Layer 6 of a small transformer language model trained on English Wikipedia (11 layers, counted from 0, width 128).
A neuron's activation on a vector x is SiLU(gate . x) times (in . x), where the dot is the dot product.

Input weights of the MLP neurons that the questions are about. A number n stands for (n - 128) times 0.0069.
n56 gate: 119, 129, 113, 54, 100, 143, 76, 75, 129, 146, 87, 145, 38, 81, 167, 106, 64, 122, 159, 63, 112, 131, 122, 159, 132, 138, 147, 100, 187, 120, 119, 83, 92, 116, 115, 85, 90, 49, 147, 62, 140, 165, 127, 199, 110, 115, 120, 114, 111, 95, 147, 135, 122, 176, 140, 154, 157, 104, 152, 96, 170, 136, 129, 157, 116, 158, 125, 106, 135, 117, 97, 106, 152, 138, 146, 175, 106, 104, 118, 113, 146, 158, 124, 96, 80, 152, 138, 92, 114, 59, 123, 82, 127, 137, 160, 116, 146, 112, 130, 165, 113, 107, 117, 117, 192, 122, 133, 109, 165, 124, 83, 71, 160, 170, 183, 128, 119, 124, 146, 137, 165, 78, 130, 111, 147, 112, 117, 202
n85 gate: 167, 137, 117, 99, 154, 137, 58, 100, 183, 100, 150, 147, 167, 77, 195, 100, 178, 129, 109, 160, 122, 146, 111, 109, 171, 174, 117, 161, 155, 124, 95, 132, 118, 178, 137, 168, 140, 104, 121, 154, 123, 104, 163, 120, 166, 89, 124, 193, 179, 141, 132, 78, 133, 110, 106, 111, 141, 133, 117, 77, 119, 116, 105, 113, 153, 153, 144, 87, 144, 99, 189, 142, 96, 98, 165, 104, 120, 85, 77, 125, 138, 92, 33, 109, 124, 108, 119, 96, 108, 75, 162, 135, 28, 186, 94, 156, 22, 160, 85, 153, 90, 134, 182, 117, 110, 137, 112, 162, 138, 155, 74, 125, 80, 100, 148, 155, 92, 145, 152, 124, 134, 60, 126, 202, 100, 119, 114, 107
n152 gate: 77, 187, 128, 94, 119, 93, 117, 132, 164, 136, 106, 103, 66, 143, 139, 124, 154, 120, 94, 89, 141, 144, 124, 77, 140, 119, 183, 189, 88, 53, 204, 169, 163, 116, 164, 106, 119, 167, 95, 185, 66, 71, 86, 103, 178, 107, 106, 161, 82, 152, 121, 70, 133, 164, 146, 92, 124, 180, 166, 123, 110, 185, 168, 172, 164, 140, 120, 105, 142, 139, 91, 162, 147, 141, 137, 99, 128, 145, 106, 171, 114, 93, 116, 173, 181, 160, 154, 117, 134, 114, 197, 117, 108, 79, 95, 166, 132, 128, 138, 81, 119, 126, 134, 133, 119, 168, 85, 83, 106, 88, 154, 126, 89, 167, 81, 155, 129, 162, 53, 135, 97, 80, 167, 45, 156, 146, 140, 64
n165 gate: 95, 96, 124, 118, 102, 99, 155, 135, 146, 65, 84, 127, 93, 174, 120, 95, 156, 112, 139, 141, 102, 183, 89, 96, 35, 159, 147, 84, 116, 211, 135, 131, 128, 110, 81, 120, 84, 136, 178, 137, 85, 123, 86, 79, 204, 197, 157, 52, 118, 160, 137, 155, 150, 73, 169, 103, 90, 127, 130, 151, 108, 182, 94, 157, 151, 184, 80, 119, 147, 150, 109, 146, 195, 30, 116, 117, 87, 134, 126, 138, 70, 80, 89, 174, 179, 85, 142, 94, 47, 130, 112, 106, 127, 138, 119, 96, 117, 153, 107, 109, 180, 139, 103, 123, 176, 190, 113, 136, 171, 42, 76, 125, 138, 130, 89, 153, 136, 143, 31, 100, 121, 33, 92, 133, 132, 91, 113, 76
n218 gate: 146, 146, 113, 130, 114, 176, 133, 147, 127, 112, 85, 170, 135, 153, 151, 134, 106, 96, 151, 94, 158, 213, 99, 64, 87, 131, 196, 129, 104, 149, 162, 100, 137, 93, 134, 105, 142, 188, 125, 200, 148, 153, 220, 111, 67, 156, 150, 93, 201, 159, 113, 117, 141, 130, 138, 111, 144, 125, 106, 196, 132, 159, 129, 161, 165, 134, 114, 123, 143, 98, 162, 161, 105, 163, 145, 73, 166, 137, 51, 65, 98, 53, 112, 127, 197, 123, 75, 146, 120, 171, 99, 106, 83, 153, 120, 140, 71, 117, 165, 88, 153, 99, 77, 87, 97, 75, 57, 89, 214, 124, 161, 113, 71, 95, 115, 101, 98, 92, 105, 138, 128, 95, 118, 118, 147, 138, 141, 112
n243 gate: 93, 112, 152, 122, 151, 93, 133, 122, 116, 139, 119, 140, 199, 164, 149, 150, 93, 136, 84, 70, 159, 95, 175, 188, 52, 178, 125, 177, 59, 145, 135, 120, 135, 93, 91, 97, 107, 117, 77, 85, 138, 139, 104, 76, 136, 29, 139, 173, 114, 131, 117, 158, 150, 159, 143, 97, 149, 63, 121, 60, 141, 152, 136, 92, 92, 140, 62, 143, 210, 144, 105, 174, 142, 135, 134, 150, 130, 150, 95, 123, 103, 123, 101, 135, 146, 100, 140, 179, 92, 98, 135, 95, 88, 60, 123, 168, 182, 131, 134, 125, 143, 88, 122, 96, 140, 57, 198, 112, 155, 97, 138, 149, 161, 138, 102, 99, 145, 158, 157, 111, 113, 131, 154, 141, 170, 138, 120, 95
n56 in: 108, 120, 103, 72, 181, 170, 165, 149, 151, 157, 159, 83, 111, 129, 140, 124, 155, 141, 121, 141, 78, 137, 125, 122, 184, 110, 114, 98, 75, 102, 131, 144, 158, 155, 133, 150, 154, 101, 63, 150, 166, 89, 146, 135, 136, 148, 88, 58, 145, 112, 89, 137, 61, 115, 146, 184, 119, 146, 81, 73, 162, 171, 98, 139, 170, 159, 189, 89, 81, 75, 81, 109, 88, 138, 127, 136, 72, 99, 164, 155, 79, 126, 153, 107, 139, 155, 143, 126, 153, 130, 116, 150, 179, 145, 145, 146, 106, 100, 148, 136, 94, 90, 127, 177, 162, 121, 96, 135, 109, 127, 93, 138, 89, 76, 132, 139, 131, 78, 107, 149, 96, 160, 117, 145, 165, 181, 118, 69
n85 in: 97, 124, 117, 103, 110, 156, 113, 110, 141, 107, 81, 81, 131, 138, 144, 183, 148, 107, 112, 75, 96, 124, 123, 54, 141, 118, 130, 124, 166, 122, 144, 124, 45, 136, 143, 79, 139, 50, 115, 207, 101, 104, 192, 144, 101, 219, 205, 125, 122, 129, 91, 72, 86, 128, 201, 135, 100, 159, 91, 103, 86, 85, 123, 124, 81, 138, 83, 145, 179, 169, 90, 213, 161, 153, 108, 89, 165, 75, 115, 135, 97, 138, 126, 137, 65, 83, 133, 150, 111, 66, 112, 129, 73, 61, 55, 152, 100, 129, 134, 135, 108, 105, 114, 159, 134, 114, 62, 102, 118, 120, 94, 136, 133, 144, 148, 130, 132, 53, 149, 141, 156, 132, 101, 103, 159, 84, 102, 108
n152 in: 145, 101, 103, 116, 144, 76, 118, 156, 160, 145, 151, 111, 171, 134, 111, 125, 63, 113, 102, 165, 154, 66, 89, 119, 154, 123, 108, 200, 125, 123, 134, 100, 104, 130, 198, 110, 110, 124, 132, 148, 161, 113, 106, 148, 44, 122, 123, 84, 157, 105, 123, 135, 97, 74, 196, 141, 109, 74, 81, 123, 142, 106, 159, 99, 153, 148, 41, 181, 160, 175, 199, 111, 153, 101, 112, 146, 148, 136, 154, 165, 124, 150, 56, 161, 116, 171, 79, 92, 103, 166, 103, 180, 193, 138, 117, 106, 117, 152, 147, 140, 149, 97, 150, 186, 102, 115, 137, 138, 118, 157, 124, 101, 102, 91, 158, 92, 180, 163, 151, 104, 93, 212, 158, 150, 144, 86, 112, 122
n165 in: 85, 134, 94, 99, 123, 117, 175, 74, 173, 141, 71, 154, 93, 117, 96, 142, 150, 111, 130, 84, 166, 122, 134, 117, 70, 122, 176, 69, 71, 133, 106, 249, 155, 133, 150, 73, 132, 144, 71, 103, 97, 196, 178, 137, 113, 124, 118, 110, 81, 115, 160, 103, 153, 150, 123, 124, 144, 181, 156, 86, 67, 151, 106, 106, 105, 123, 152, 99, 106, 119, 96, 84, 116, 164, 94, 134, 102, 65, 100, 101, 123, 100, 132, 77, 113, 90, 113, 99, 80, 105, 183, 153, 176, 130, 150, 123, 85, 90, 164, 81, 178, 117, 47, 95, 114, 104, 106, 99, 140, 131, 79, 127, 60, 126, 158, 167, 139, 174, 148, 102, 110, 141, 102, 145, 95, 101, 139, 123
n218 in: 145, 150, 127, 71, 125, 116, 59, 137, 148, 147, 82, 96, 139, 129, 140, 102, 103, 157, 179, 130, 148, 173, 132, 123, 139, 83, 133, 145, 103, 168, 188, 105, 167, 59, 90, 141, 150, 135, 91, 155, 92, 121, 153, 124, 77, 134, 154, 138, 135, 161, 116, 169, 115, 140, 142, 134, 106, 137, 142, 143, 99, 125, 111, 105, 120, 82, 80, 183, 133, 125, 133, 137, 81, 172, 135, 107, 153, 66, 29, 123, 139, 97, 168, 110, 183, 157, 190, 154, 154, 139, 60, 100, 106, 154, 123, 125, 132, 146, 138, 145, 91, 131, 133, 148, 114, 85, 112, 122, 132, 161, 122, 93, 94, 120, 119, 143, 164, 101, 131, 183, 153, 82, 103, 187, 159, 107, 96, 74
n243 in: 149, 154, 68, 174, 85, 107, 144, 80, 153, 126, 144, 102, 218, 166, 97, 121, 184, 94, 75, 85, 140, 114, 100, 113, 112, 73, 108, 126, 188, 162, 131, 119, 104, 158, 170, 118, 123, 130, 99, 169, 90, 100, 97, 113, 83, 116, 163, 76, 119, 90, 127, 135, 122, 135, 109, 154, 148, 139, 84, 166, 129, 58, 87, 156, 65, 70, 145, 123, 125, 48, 109, 115, 201, 149, 99, 162, 167, 140, 174, 210, 169, 89, 106, 116, 127, 83, 155, 67, 79, 108, 98, 131, 179, 164, 184, 110, 67, 132, 77, 161, 69, 126, 121, 126, 159, 52, 142, 136, 129, 176, 124, 88, 123, 127, 114, 87, 155, 69, 107, 152, 114, 131, 118, 101, 126, 145, 124, 141

Each question shows a token from some text and the vector x that enters the MLP there. A number n stands for (n - 128) times 0.033.

" P": 112, 147, 155, 144, 79, 174, 196, 162, 142, 104, 115, 142, 116, 120, 112, 161, 111, 112, 111, 138, 147, 157, 146, 106, 155, 103, 107, 127, 132, 124, 116, 157, 157, 108, 179, 116, 149, 143, 155, 124, 76, 160, 104, 126, 121, 68, 123, 119, 126, 120, 151, 123, 150, 163, 102, 150, 117, 140, 88, 104, 119, 95, 82, 159, 93, 79, 159, 123, 163, 144, 106, 185, 103, 154, 142, 116, 76, 145, 145, 113, 105, 119, 113, 120, 155, 111, 144, 115, 102, 151, 118, 128, 128, 138, 125, 107, 146, 112, 136, 126, 118, 101, 96, 88, 163, 90, 124, 116, 88, 122, 142, 137, 160, 162, 150, 169, 125, 117, 120, 119, 89, 110, 121, 126, 126, 128, 164, 95
Which of these neurons fires most? n243

"st": 107, 137, 105, 146, 103, 133, 132, 169, 144, 75, 137, 142, 77, 154, 133, 140, 128, 127, 163, 136, 143, 148, 114, 134, 153, 102, 83, 181, 108, 135, 134, 149, 113, 147, 166, 154, 134, 105, 129, 117, 141, 119, 137, 146, 97, 67, 113, 169, 160, 133, 110, 138, 131, 157, 143, 120, 177, 162, 95, 157, 102, 140, 79, 108, 154, 152, 168, 113, 110, 175, 106, 90, 125, 69, 131, 155, 101, 135, 153, 80, 155, 127, 178, 115, 138, 143, 117, 95, 115, 180, 115, 153, 82, 159, 93, 110, 151, 125, 161, 131, 173, 129, 110, 126, 96, 138, 122, 116, 102, 107, 120, 113, 104, 144, 151, 120, 144, 145, 137, 143, 158, 142, 125, 123, 146, 123, 138, 103
Which of these neurons fires most? n243

"ur": 136, 122, 145, 112, 107, 86, 159, 90, 187, 110, 120, 124, 99, 117, 133, 141, 115, 102, 178, 127, 124, 137, 97, 118, 108, 98, 116, 134, 119, 161, 134, 122, 123, 154, 130, 131, 138, 145, 153, 122, 134, 125, 98, 147, 136, 67, 156, 114, 101, 132, 151, 131, 100, 124, 152, 121, 127, 116, 115, 147, 143, 132, 135, 104, 140, 112, 163, 161, 177, 111, 131, 159, 140, 127, 159, 162, 109, 133, 121, 114, 117, 114, 170, 112, 108, 103, 142, 101, 79, 120, 124, 135, 191, 151, 133, 143, 133, 145, 126, 152, 116, 116, 42, 139, 118, 108, 129, 72, 152, 161, 140, 121, 123, 116, 122, 65, 98, 120, 125, 166, 87, 161, 165, 166, 111, 130, 98, 136
Which of these neurons fires most? n243

"end": 95, 122, 94, 115, 116, 60, 110, 135, 141, 109, 121, 133, 123, 117, 139, 137, 121, 121, 147, 125, 146, 156, 133, 154, 118, 116, 137, 146, 159, 135, 125, 173, 117, 143, 189, 111, 141, 142, 183, 139, 113, 108, 150, 137, 123, 61, 122, 121, 120, 123, 112, 137, 110, 139, 177, 101, 151, 179, 146, 169, 132, 127, 119, 89, 116, 100, 159, 112, 163, 150, 117, 145, 126, 154, 112, 151, 145, 75, 142, 81, 151, 110, 127, 81, 137, 153, 126, 141, 138, 140, 97, 130, 124, 80, 102, 136, 146, 111, 140, 114, 130, 157, 81, 139, 104, 129, 118, 95, 130, 147, 151, 148, 76, 125, 148, 170, 99, 126, 179, 126, 149, 157, 143, 120, 130, 114, 146, 109
Which neuron fires most, and how strongly? n218, at about 4.2

"M": 129, 142, 144, 78, 172, 144, 195, 121, 121, 114, 82, 106, 91, 143, 136, 114, 117, 142, 129, 164, 115, 141, 115, 140, 129, 155, 101, 126, 143, 130, 103, 166, 147, 161, 140, 149, 109, 62, 145, 101, 94, 113, 122, 161, 166, 74, 121, 140, 103, 104, 147, 138, 132, 148, 116, 134, 97, 143, 105, 127, 115, 164, 131, 150, 141, 139, 137, 149, 132, 86, 117, 134, 131, 158, 133, 165, 137, 121, 163, 145, 138, 108, 122, 146, 153, 104, 94, 98, 98, 158, 163, 149, 120, 132, 116, 126, 146, 115, 177, 106, 118, 104, 43, 179, 121, 159, 121, 119, 87, 130, 133, 79, 123, 172, 96, 154, 139, 117, 103, 145, 140, 141, 96, 149, 121, 103, 113, 116
Which neuron fires most, and how strongly? n165, at about 13

"age": 106, 104, 136, 150, 133, 94, 126, 115, 124, 131, 122, 101, 125, 132, 132, 107, 109, 174, 108, 180, 123, 150, 120, 119, 103, 112, 113, 106, 157, 113, 118, 111, 158, 145, 102, 103, 113, 84, 138, 131, 134, 119, 125, 121, 158, 48, 107, 124, 101, 110, 117, 104, 120, 117, 114, 123, 117, 131, 129, 129, 141, 146, 145, 133, 116, 131, 116, 119, 149, 105, 82, 148, 121, 91, 156, 153, 161, 147, 172, 108, 117, 103, 178, 130, 107, 107, 128, 155, 125, 97, 123, 117, 134, 136, 132, 112, 118, 143, 105, 127, 128, 144, 81, 152, 117, 148, 117, 116, 167, 138, 151, 129, 152, 109, 112, 133, 119, 124, 139, 141, 102, 168, 150, 136, 134, 131, 99, 142
Which of these neurons fires most? n243

" was": 124, 142, 145, 141, 97, 110, 114, 99, 107, 134, 87, 133, 191, 115, 118, 139, 145, 156, 150, 146, 128, 160, 121, 136, 119, 94, 146, 164, 164, 128, 134, 163, 111, 137, 159, 115, 153, 100, 129, 136, 156, 148, 103, 142, 107, 52, 153, 145, 118, 110, 122, 50, 157, 108, 148, 141, 124, 106, 92, 132, 143, 118, 114, 80, 168, 151, 102, 116, 121, 117, 148, 122, 122, 126, 139, 139, 105, 116, 126, 149, 130, 119, 130, 129, 123, 107, 145, 99, 105, 170, 109, 116, 123, 170, 121, 126, 117, 139, 144, 99, 127, 121, 137, 127, 106, 111, 118, 161, 95, 141, 133, 142, 168, 132, 90, 106, 98, 116, 135, 139, 105, 139, 122, 147, 130, 142, 113, 126
Which neuron fires most, and how strongly? n243, at about 2.3

"p": 99, 167, 116, 87, 128, 157, 168, 134, 151, 108, 105, 97, 74, 151, 84, 149, 114, 143, 113, 112, 130, 154, 128, 153, 156, 94, 113, 148, 111, 172, 109, 157, 128, 124, 122, 150, 130, 121, 159, 116, 114, 112, 83, 164, 149, 65, 164, 135, 111, 144, 112, 150, 104, 131, 119, 143, 154, 179, 114, 129, 117, 159, 117, 118, 108, 162, 108, 149, 163, 191, 127, 133, 95, 117, 164, 181, 136, 158, 142, 138, 91, 114, 123, 150, 134, 102, 150, 132, 112, 148, 124, 149, 140, 158, 137, 117, 95, 98, 143, 129, 121, 89, 95, 142, 127, 164, 115, 144, 155, 167, 175, 134, 96, 132, 130, 143, 122, 119, 142, 173, 99, 135, 125, 111, 78, 106, 128, 139
Which of these neurons fires most? n165

" Ontario": 110, 152, 151, 125, 113, 114, 143, 103, 161, 114, 146, 134, 100, 107, 120, 135, 114, 146, 166, 166, 177, 121, 96, 112, 89, 117, 124, 99, 140, 108, 141, 163, 156, 130, 124, 122, 129, 74, 145, 103, 122, 116, 107, 157, 128, 54, 122, 109, 131, 131, 138, 119, 98, 131, 102, 148, 76, 138, 75, 124, 136, 108, 125, 102, 139, 90, 133, 134, 116, 136, 104, 149, 160, 165, 73, 122, 124, 149, 137, 118, 117, 114, 157, 143, 124, 158, 164, 114, 108, 130, 125, 156, 128, 157, 96, 152, 114, 140, 181, 127, 143, 105, 107, 148, 136, 148, 132, 140, 101, 135, 137, 88, 141, 118, 104, 131, 131, 100, 110, 130, 158, 120, 91, 124, 152, 110, 116, 124
Which three neurons fire most, strongest first? n56, n165, n152

" ": 124, 145, 110, 126, 108, 134, 162, 142, 114, 167, 127, 121, 131, 130, 98, 123, 147, 143, 171, 183, 187, 122, 132, 112, 161, 126, 136, 161, 131, 103, 104, 103, 118, 143, 147, 138, 105, 148, 152, 138, 112, 137, 103, 136, 123, 49, 134, 111, 122, 141, 123, 115, 112, 124, 142, 119, 108, 149, 156, 109, 128, 132, 134, 125, 114, 128, 116, 163, 140, 110, 107, 153, 122, 86, 148, 129, 154, 143, 120, 144, 116, 147, 80, 131, 116, 123, 100, 105, 131, 146, 143, 107, 118, 161, 148, 115, 143, 134, 113, 129, 162, 107, 97, 110, 140, 129, 130, 131, 136, 152, 150, 130, 127, 142, 94, 151, 98, 107, 117, 149, 176, 126, 107, 184, 140, 116, 139, 124
Which two neurons fire most, strongest first? n56, n152

"E": 150, 148, 150, 98, 122, 122, 118, 159, 188, 118, 120, 110, 110, 147, 137, 138, 127, 121, 170, 143, 137, 139, 119, 103, 145, 137, 118, 129, 121, 160, 138, 116, 126, 163, 119, 135, 124, 101, 118, 139, 119, 137, 89, 144, 150, 65, 121, 149, 97, 119, 145, 120, 140, 99, 126, 125, 66, 164, 114, 125, 132, 163, 153, 158, 149, 182, 145, 156, 112, 149, 84, 76, 104, 148, 97, 153, 123, 149, 179, 117, 124, 103, 135, 157, 134, 124, 137, 94, 89, 155, 141, 139, 137, 139, 108, 119, 123, 114, 104, 138, 151, 105, 57, 194, 117, 140, 170, 114, 123, 136, 111, 123, 96, 191, 124, 138, 106, 118, 83, 129, 113, 119, 126, 129, 130, 137, 107, 127
Which two neurons fire most, strongest first? n165, n152

" redu": 82, 83, 149, 176, 110, 141, 120, 129, 120, 156, 150, 95, 134, 109, 74, 104, 106, 110, 169, 157, 119, 147, 173, 140, 147, 138, 151, 106, 127, 81, 115, 89, 177, 138, 107, 84, 106, 88, 144, 134, 140, 102, 144, 171, 151, 77, 146, 151, 95, 143, 103, 136, 117, 178, 91, 172, 90, 104, 90, 119, 125, 162, 134, 85, 138, 127, 122, 129, 139, 119, 105, 140, 145, 168, 165, 158, 125, 146, 89, 117, 123, 94, 161, 97, 89, 166, 144, 110, 131, 104, 105, 134, 111, 141, 141, 160, 139, 103, 146, 109, 173, 170, 139, 111, 95, 100, 138, 143, 80, 143, 156, 140, 156, 182, 135, 157, 113, 109, 113, 102, 148, 118, 98, 180, 134, 102, 115, 117
Which of these neurons fires most? n152

" member": 102, 92, 164, 134, 117, 136, 103, 112, 103, 129, 135, 129, 132, 152, 112, 105, 119, 151, 121, 156, 175, 183, 177, 111, 88, 107, 118, 151, 132, 120, 151, 125, 130, 82, 144, 125, 132, 95, 117, 146, 132, 158, 107, 179, 98, 56, 130, 149, 133, 90, 128, 119, 109, 132, 178, 112, 111, 122, 66, 141, 129, 91, 131, 144, 120, 93, 103, 124, 151, 141, 92, 102, 104, 125, 108, 132, 148, 106, 115, 138, 139, 153, 121, 129, 113, 113, 131, 105, 111, 134, 116, 107, 136, 137, 78, 107, 120, 135, 119, 85, 143, 184, 155, 144, 131, 128, 85, 156, 135, 133, 126, 139, 130, 150, 123, 132, 131, 130, 154, 127, 161, 150, 99, 136, 115, 123, 124, 163
Which of these neurons fires most? n243

"2": 115, 154, 120, 121, 108, 82, 114, 100, 145, 129, 129, 133, 137, 89, 91, 101, 124, 164, 102, 236, 155, 171, 138, 143, 153, 155, 149, 155, 123, 130, 123, 105, 142, 152, 129, 103, 73, 113, 158, 156, 103, 140, 130, 121, 111, 82, 149, 94, 139, 130, 102, 117, 133, 140, 115, 97, 114, 107, 120, 150, 114, 120, 129, 115, 65, 141, 105, 169, 130, 168, 122, 155, 120, 162, 160, 111, 167, 120, 110, 159, 106, 131, 121, 99, 160, 117, 124, 119, 150, 144, 137, 108, 123, 112, 125, 96, 159, 111, 107, 122, 130, 158, 70, 161, 148, 125, 94, 131, 145, 115, 158, 101, 166, 135, 99, 89, 120, 131, 109, 118, 99, 133, 94, 191, 98, 94, 95, 154
Which three neurons fire most, strongest first? n218, n56, n243

" Mark": 123, 122, 120, 135, 75, 178, 200, 148, 167, 134, 144, 111, 131, 132, 116, 112, 130, 86, 117, 129, 131, 137, 153, 128, 99, 91, 96, 119, 103, 106, 149, 166, 139, 133, 152, 146, 104, 96, 124, 107, 127, 110, 141, 148, 113, 60, 119, 110, 134, 107, 121, 113, 112, 114, 139, 116, 76, 163, 58, 181, 130, 114, 101, 143, 152, 93, 127, 128, 86, 146, 140, 152, 141, 104, 116, 149, 97, 145, 119, 137, 126, 126, 173, 110, 135, 135, 155, 112, 116, 122, 140, 150, 178, 151, 93, 119, 119, 124, 113, 104, 133, 148, 112, 133, 131, 103, 146, 139, 106, 124, 131, 85, 150, 118, 147, 159, 105, 107, 118, 139, 82, 133, 97, 123, 117, 114, 145, 132
Which three neurons fire most, strongest first? n165, n218, n85

" training": 126, 88, 138, 124, 135, 143, 122, 81, 102, 148, 172, 107, 86, 98, 103, 119, 99, 127, 132, 163, 103, 167, 170, 104, 130, 114, 137, 102, 123, 109, 135, 107, 125, 149, 123, 112, 105, 58, 159, 150, 173, 116, 124, 171, 100, 57, 112, 145, 128, 102, 118, 139, 160, 146, 95, 179, 118, 124, 125, 124, 137, 147, 148, 116, 145, 115, 102, 126, 158, 148, 119, 124, 144, 130, 121, 163, 124, 117, 130, 97, 155, 117, 145, 113, 93, 155, 79, 107, 107, 117, 141, 121, 125, 132, 139, 160, 149, 113, 147, 136, 149, 167, 119, 167, 116, 146, 122, 132, 102, 148, 118, 129, 129, 159, 137, 142, 128, 139, 111, 124, 123, 166, 94, 119, 183, 132, 98, 122
Which of these neurons fires most? n56

" his": 130, 95, 123, 160, 114, 126, 141, 114, 93, 138, 165, 91, 136, 121, 138, 146, 119, 90, 141, 185, 91, 141, 120, 149, 168, 127, 160, 157, 151, 157, 110, 150, 102, 164, 116, 118, 153, 100, 115, 138, 147, 152, 154, 173, 108, 55, 131, 180, 103, 99, 147, 109, 132, 159, 146, 111, 133, 142, 93, 145, 138, 102, 94, 112, 137, 107, 138, 140, 122, 162, 130, 141, 147, 85, 136, 165, 119, 99, 118, 144, 141, 125, 103, 145, 119, 119, 124, 111, 128, 129, 118, 134, 125, 132, 129, 145, 113, 119, 76, 99, 155, 129, 167, 130, 126, 127, 143, 148, 109, 121, 129, 150, 165, 126, 87, 113, 122, 143, 127, 149, 117, 108, 92, 140, 125, 134, 117, 148
Which neuron fires most, and how strongly? n165, at about 0.52

" w": 139, 165, 122, 133, 108, 163, 194, 141, 130, 146, 171, 102, 136, 147, 112, 123, 98, 148, 118, 160, 133, 142, 127, 98, 44, 111, 108, 154, 124, 97, 108, 111, 93, 129, 120, 133, 157, 109, 118, 135, 111, 80, 72, 137, 151, 68, 189, 105, 103, 175, 122, 170, 172, 114, 102, 137, 140, 143, 148, 114, 152, 134, 149, 112, 152, 159, 111, 159, 171, 169, 113, 165, 125, 108, 121, 143, 134, 133, 164, 137, 140, 136, 96, 135, 106, 105, 95, 86, 94, 152, 175, 124, 123, 119, 143, 136, 109, 121, 150, 134, 151, 101, 110, 150, 127, 119, 112, 163, 99, 145, 135, 132, 123, 149, 113, 126, 94, 113, 128, 103, 84, 145, 121, 137, 113, 99, 137, 121
Which three neurons fire most, strongest first? n243, n152, n218

" |": 103, 131, 142, 143, 84, 125, 79, 118, 127, 122, 123, 107, 141, 94, 121, 128, 128, 144, 134, 158, 158, 126, 100, 122, 130, 97, 122, 141, 111, 153, 111, 146, 109, 121, 144, 133, 114, 102, 118, 106, 110, 103, 129, 162, 126, 59, 144, 121, 130, 138, 129, 125, 143, 147, 131, 160, 152, 164, 124, 126, 106, 125, 99, 110, 126, 119, 136, 142, 136, 129, 126, 158, 119, 93, 134, 150, 103, 145, 161, 101, 138, 132, 79, 147, 146, 115, 96, 95, 118, 172, 98, 157, 118, 116, 103, 117, 137, 118, 143, 121, 115, 110, 118, 104, 132, 139, 125, 140, 131, 147, 145, 150, 139, 135, 94, 147, 127, 26, 136, 153, 151, 133, 125, 130, 124, 120, 141, 105
Which of these neurons fires most? n85

".9": 125, 144, 129, 139, 111, 114, 51, 148, 128, 124, 139, 94, 110, 112, 133, 95, 136, 124, 180, 187, 171, 151, 120, 91, 126, 117, 133, 114, 114, 115, 136, 125, 140, 153, 162, 101, 125, 92, 134, 137, 124, 105, 134, 132, 96, 65, 162, 81, 96, 119, 116, 115, 125, 104, 115, 113, 112, 113, 81, 122, 140, 144, 117, 111, 103, 99, 128, 152, 121, 135, 121, 149, 80, 117, 150, 117, 134, 164, 115, 133, 112, 118, 156, 128, 172, 140, 153, 127, 107, 200, 120, 127, 124, 128, 102, 123, 172, 138, 109, 139, 153, 137, 59, 134, 128, 133, 128, 94, 119, 122, 115, 114, 141, 165, 143, 105, 130, 146, 125, 164, 122, 136, 109, 128, 135, 146, 124, 136
Which of these neurons fires most? n218

"3": 109, 126, 105, 140, 138, 121, 85, 145, 131, 143, 146, 134, 105, 121, 140, 104, 109, 151, 154, 219, 170, 158, 78, 132, 143, 126, 141, 142, 112, 128, 152, 122, 138, 151, 135, 114, 116, 109, 160, 163, 142, 108, 113, 145, 139, 68, 129, 83, 126, 163, 105, 120, 121, 149, 105, 121, 124, 133, 76, 154, 130, 132, 138, 113, 115, 128, 100, 140, 126, 172, 80, 153, 142, 141, 107, 118, 160, 133, 100, 149, 171, 123, 120, 89, 148, 116, 95, 119, 93, 190, 104, 123, 96, 92, 99, 88, 157, 135, 130, 117, 151, 141, 97, 157, 167, 120, 128, 148, 120, 138, 131, 115, 102, 138, 114, 81, 139, 142, 137, 129, 156, 103, 94, 109, 126, 126, 88, 99
Which of these neurons fires most? n218

"ards": 145, 107, 100, 141, 118, 93, 148, 74, 137, 146, 119, 123, 161, 128, 124, 113, 109, 178, 123, 174, 87, 132, 126, 105, 74, 81, 77, 116, 171, 90, 123, 115, 124, 138, 116, 126, 108, 112, 105, 129, 145, 119, 119, 132, 141, 64, 112, 117, 102, 148, 151, 113, 141, 124, 120, 124, 131, 137, 136, 118, 118, 151, 160, 128, 143, 155, 124, 115, 144, 122, 73, 164, 121, 125, 178, 157, 136, 119, 151, 110, 115, 111, 164, 127, 106, 126, 107, 132, 129, 115, 131, 149, 169, 113, 115, 165, 110, 147, 124, 127, 126, 116, 62, 178, 116, 122, 123, 119, 140, 148, 182, 138, 120, 128, 79, 99, 99, 128, 151, 155, 100, 170, 141, 129, 121, 121, 92, 125
Which of these neurons fires most? n243

" contribut": 75, 108, 123, 162, 103, 108, 146, 144, 116, 96, 120, 84, 128, 119, 68, 156, 124, 139, 122, 136, 160, 139, 163, 87, 105, 121, 115, 140, 113, 104, 118, 146, 114, 136, 129, 125, 143, 123, 173, 150, 136, 98, 98, 189, 132, 61, 124, 120, 125, 131, 111, 104, 111, 181, 102, 155, 86, 89, 128, 102, 137, 149, 118, 89, 133, 87, 106, 160, 96, 140, 101, 112, 115, 119, 107, 138, 121, 118, 107, 162, 115, 123, 134, 110, 81, 119, 95, 106, 126, 124, 126, 113, 110, 124, 134, 136, 136, 119, 132, 120, 200, 171, 143, 114, 89, 132, 116, 140, 112, 147, 163, 147, 116, 129, 111, 116, 108, 130, 128, 111, 137, 167, 113, 145, 86, 101, 125, 160
Which three neurons fire most, strongest first? n56, n218, n85

"'s": 114, 97, 130, 145, 140, 113, 121, 86, 119, 122, 136, 116, 110, 157, 161, 148, 107, 82, 150, 172, 105, 132, 118, 129, 140, 134, 158, 150, 144, 146, 104, 172, 101, 136, 127, 135, 142, 101, 117, 126, 127, 126, 129, 163, 100, 45, 140, 169, 136, 104, 109, 171, 122, 163, 138, 95, 137, 150, 132, 147, 130, 134, 91, 113, 116, 119, 125, 153, 102, 115, 122, 113, 140, 109, 121, 153, 119, 112, 153, 120, 145, 109, 109, 153, 120, 130, 119, 97, 120, 141, 143, 102, 110, 112, 112, 157, 129, 129, 99, 106, 132, 111, 143, 119, 96, 120, 139, 161, 107, 124, 129, 149, 138, 134, 126, 131, 131, 124, 145, 122, 94, 129, 134, 138, 99, 131, 86, 103
Which neuron fires most, and how strongly? n243, at about 1.3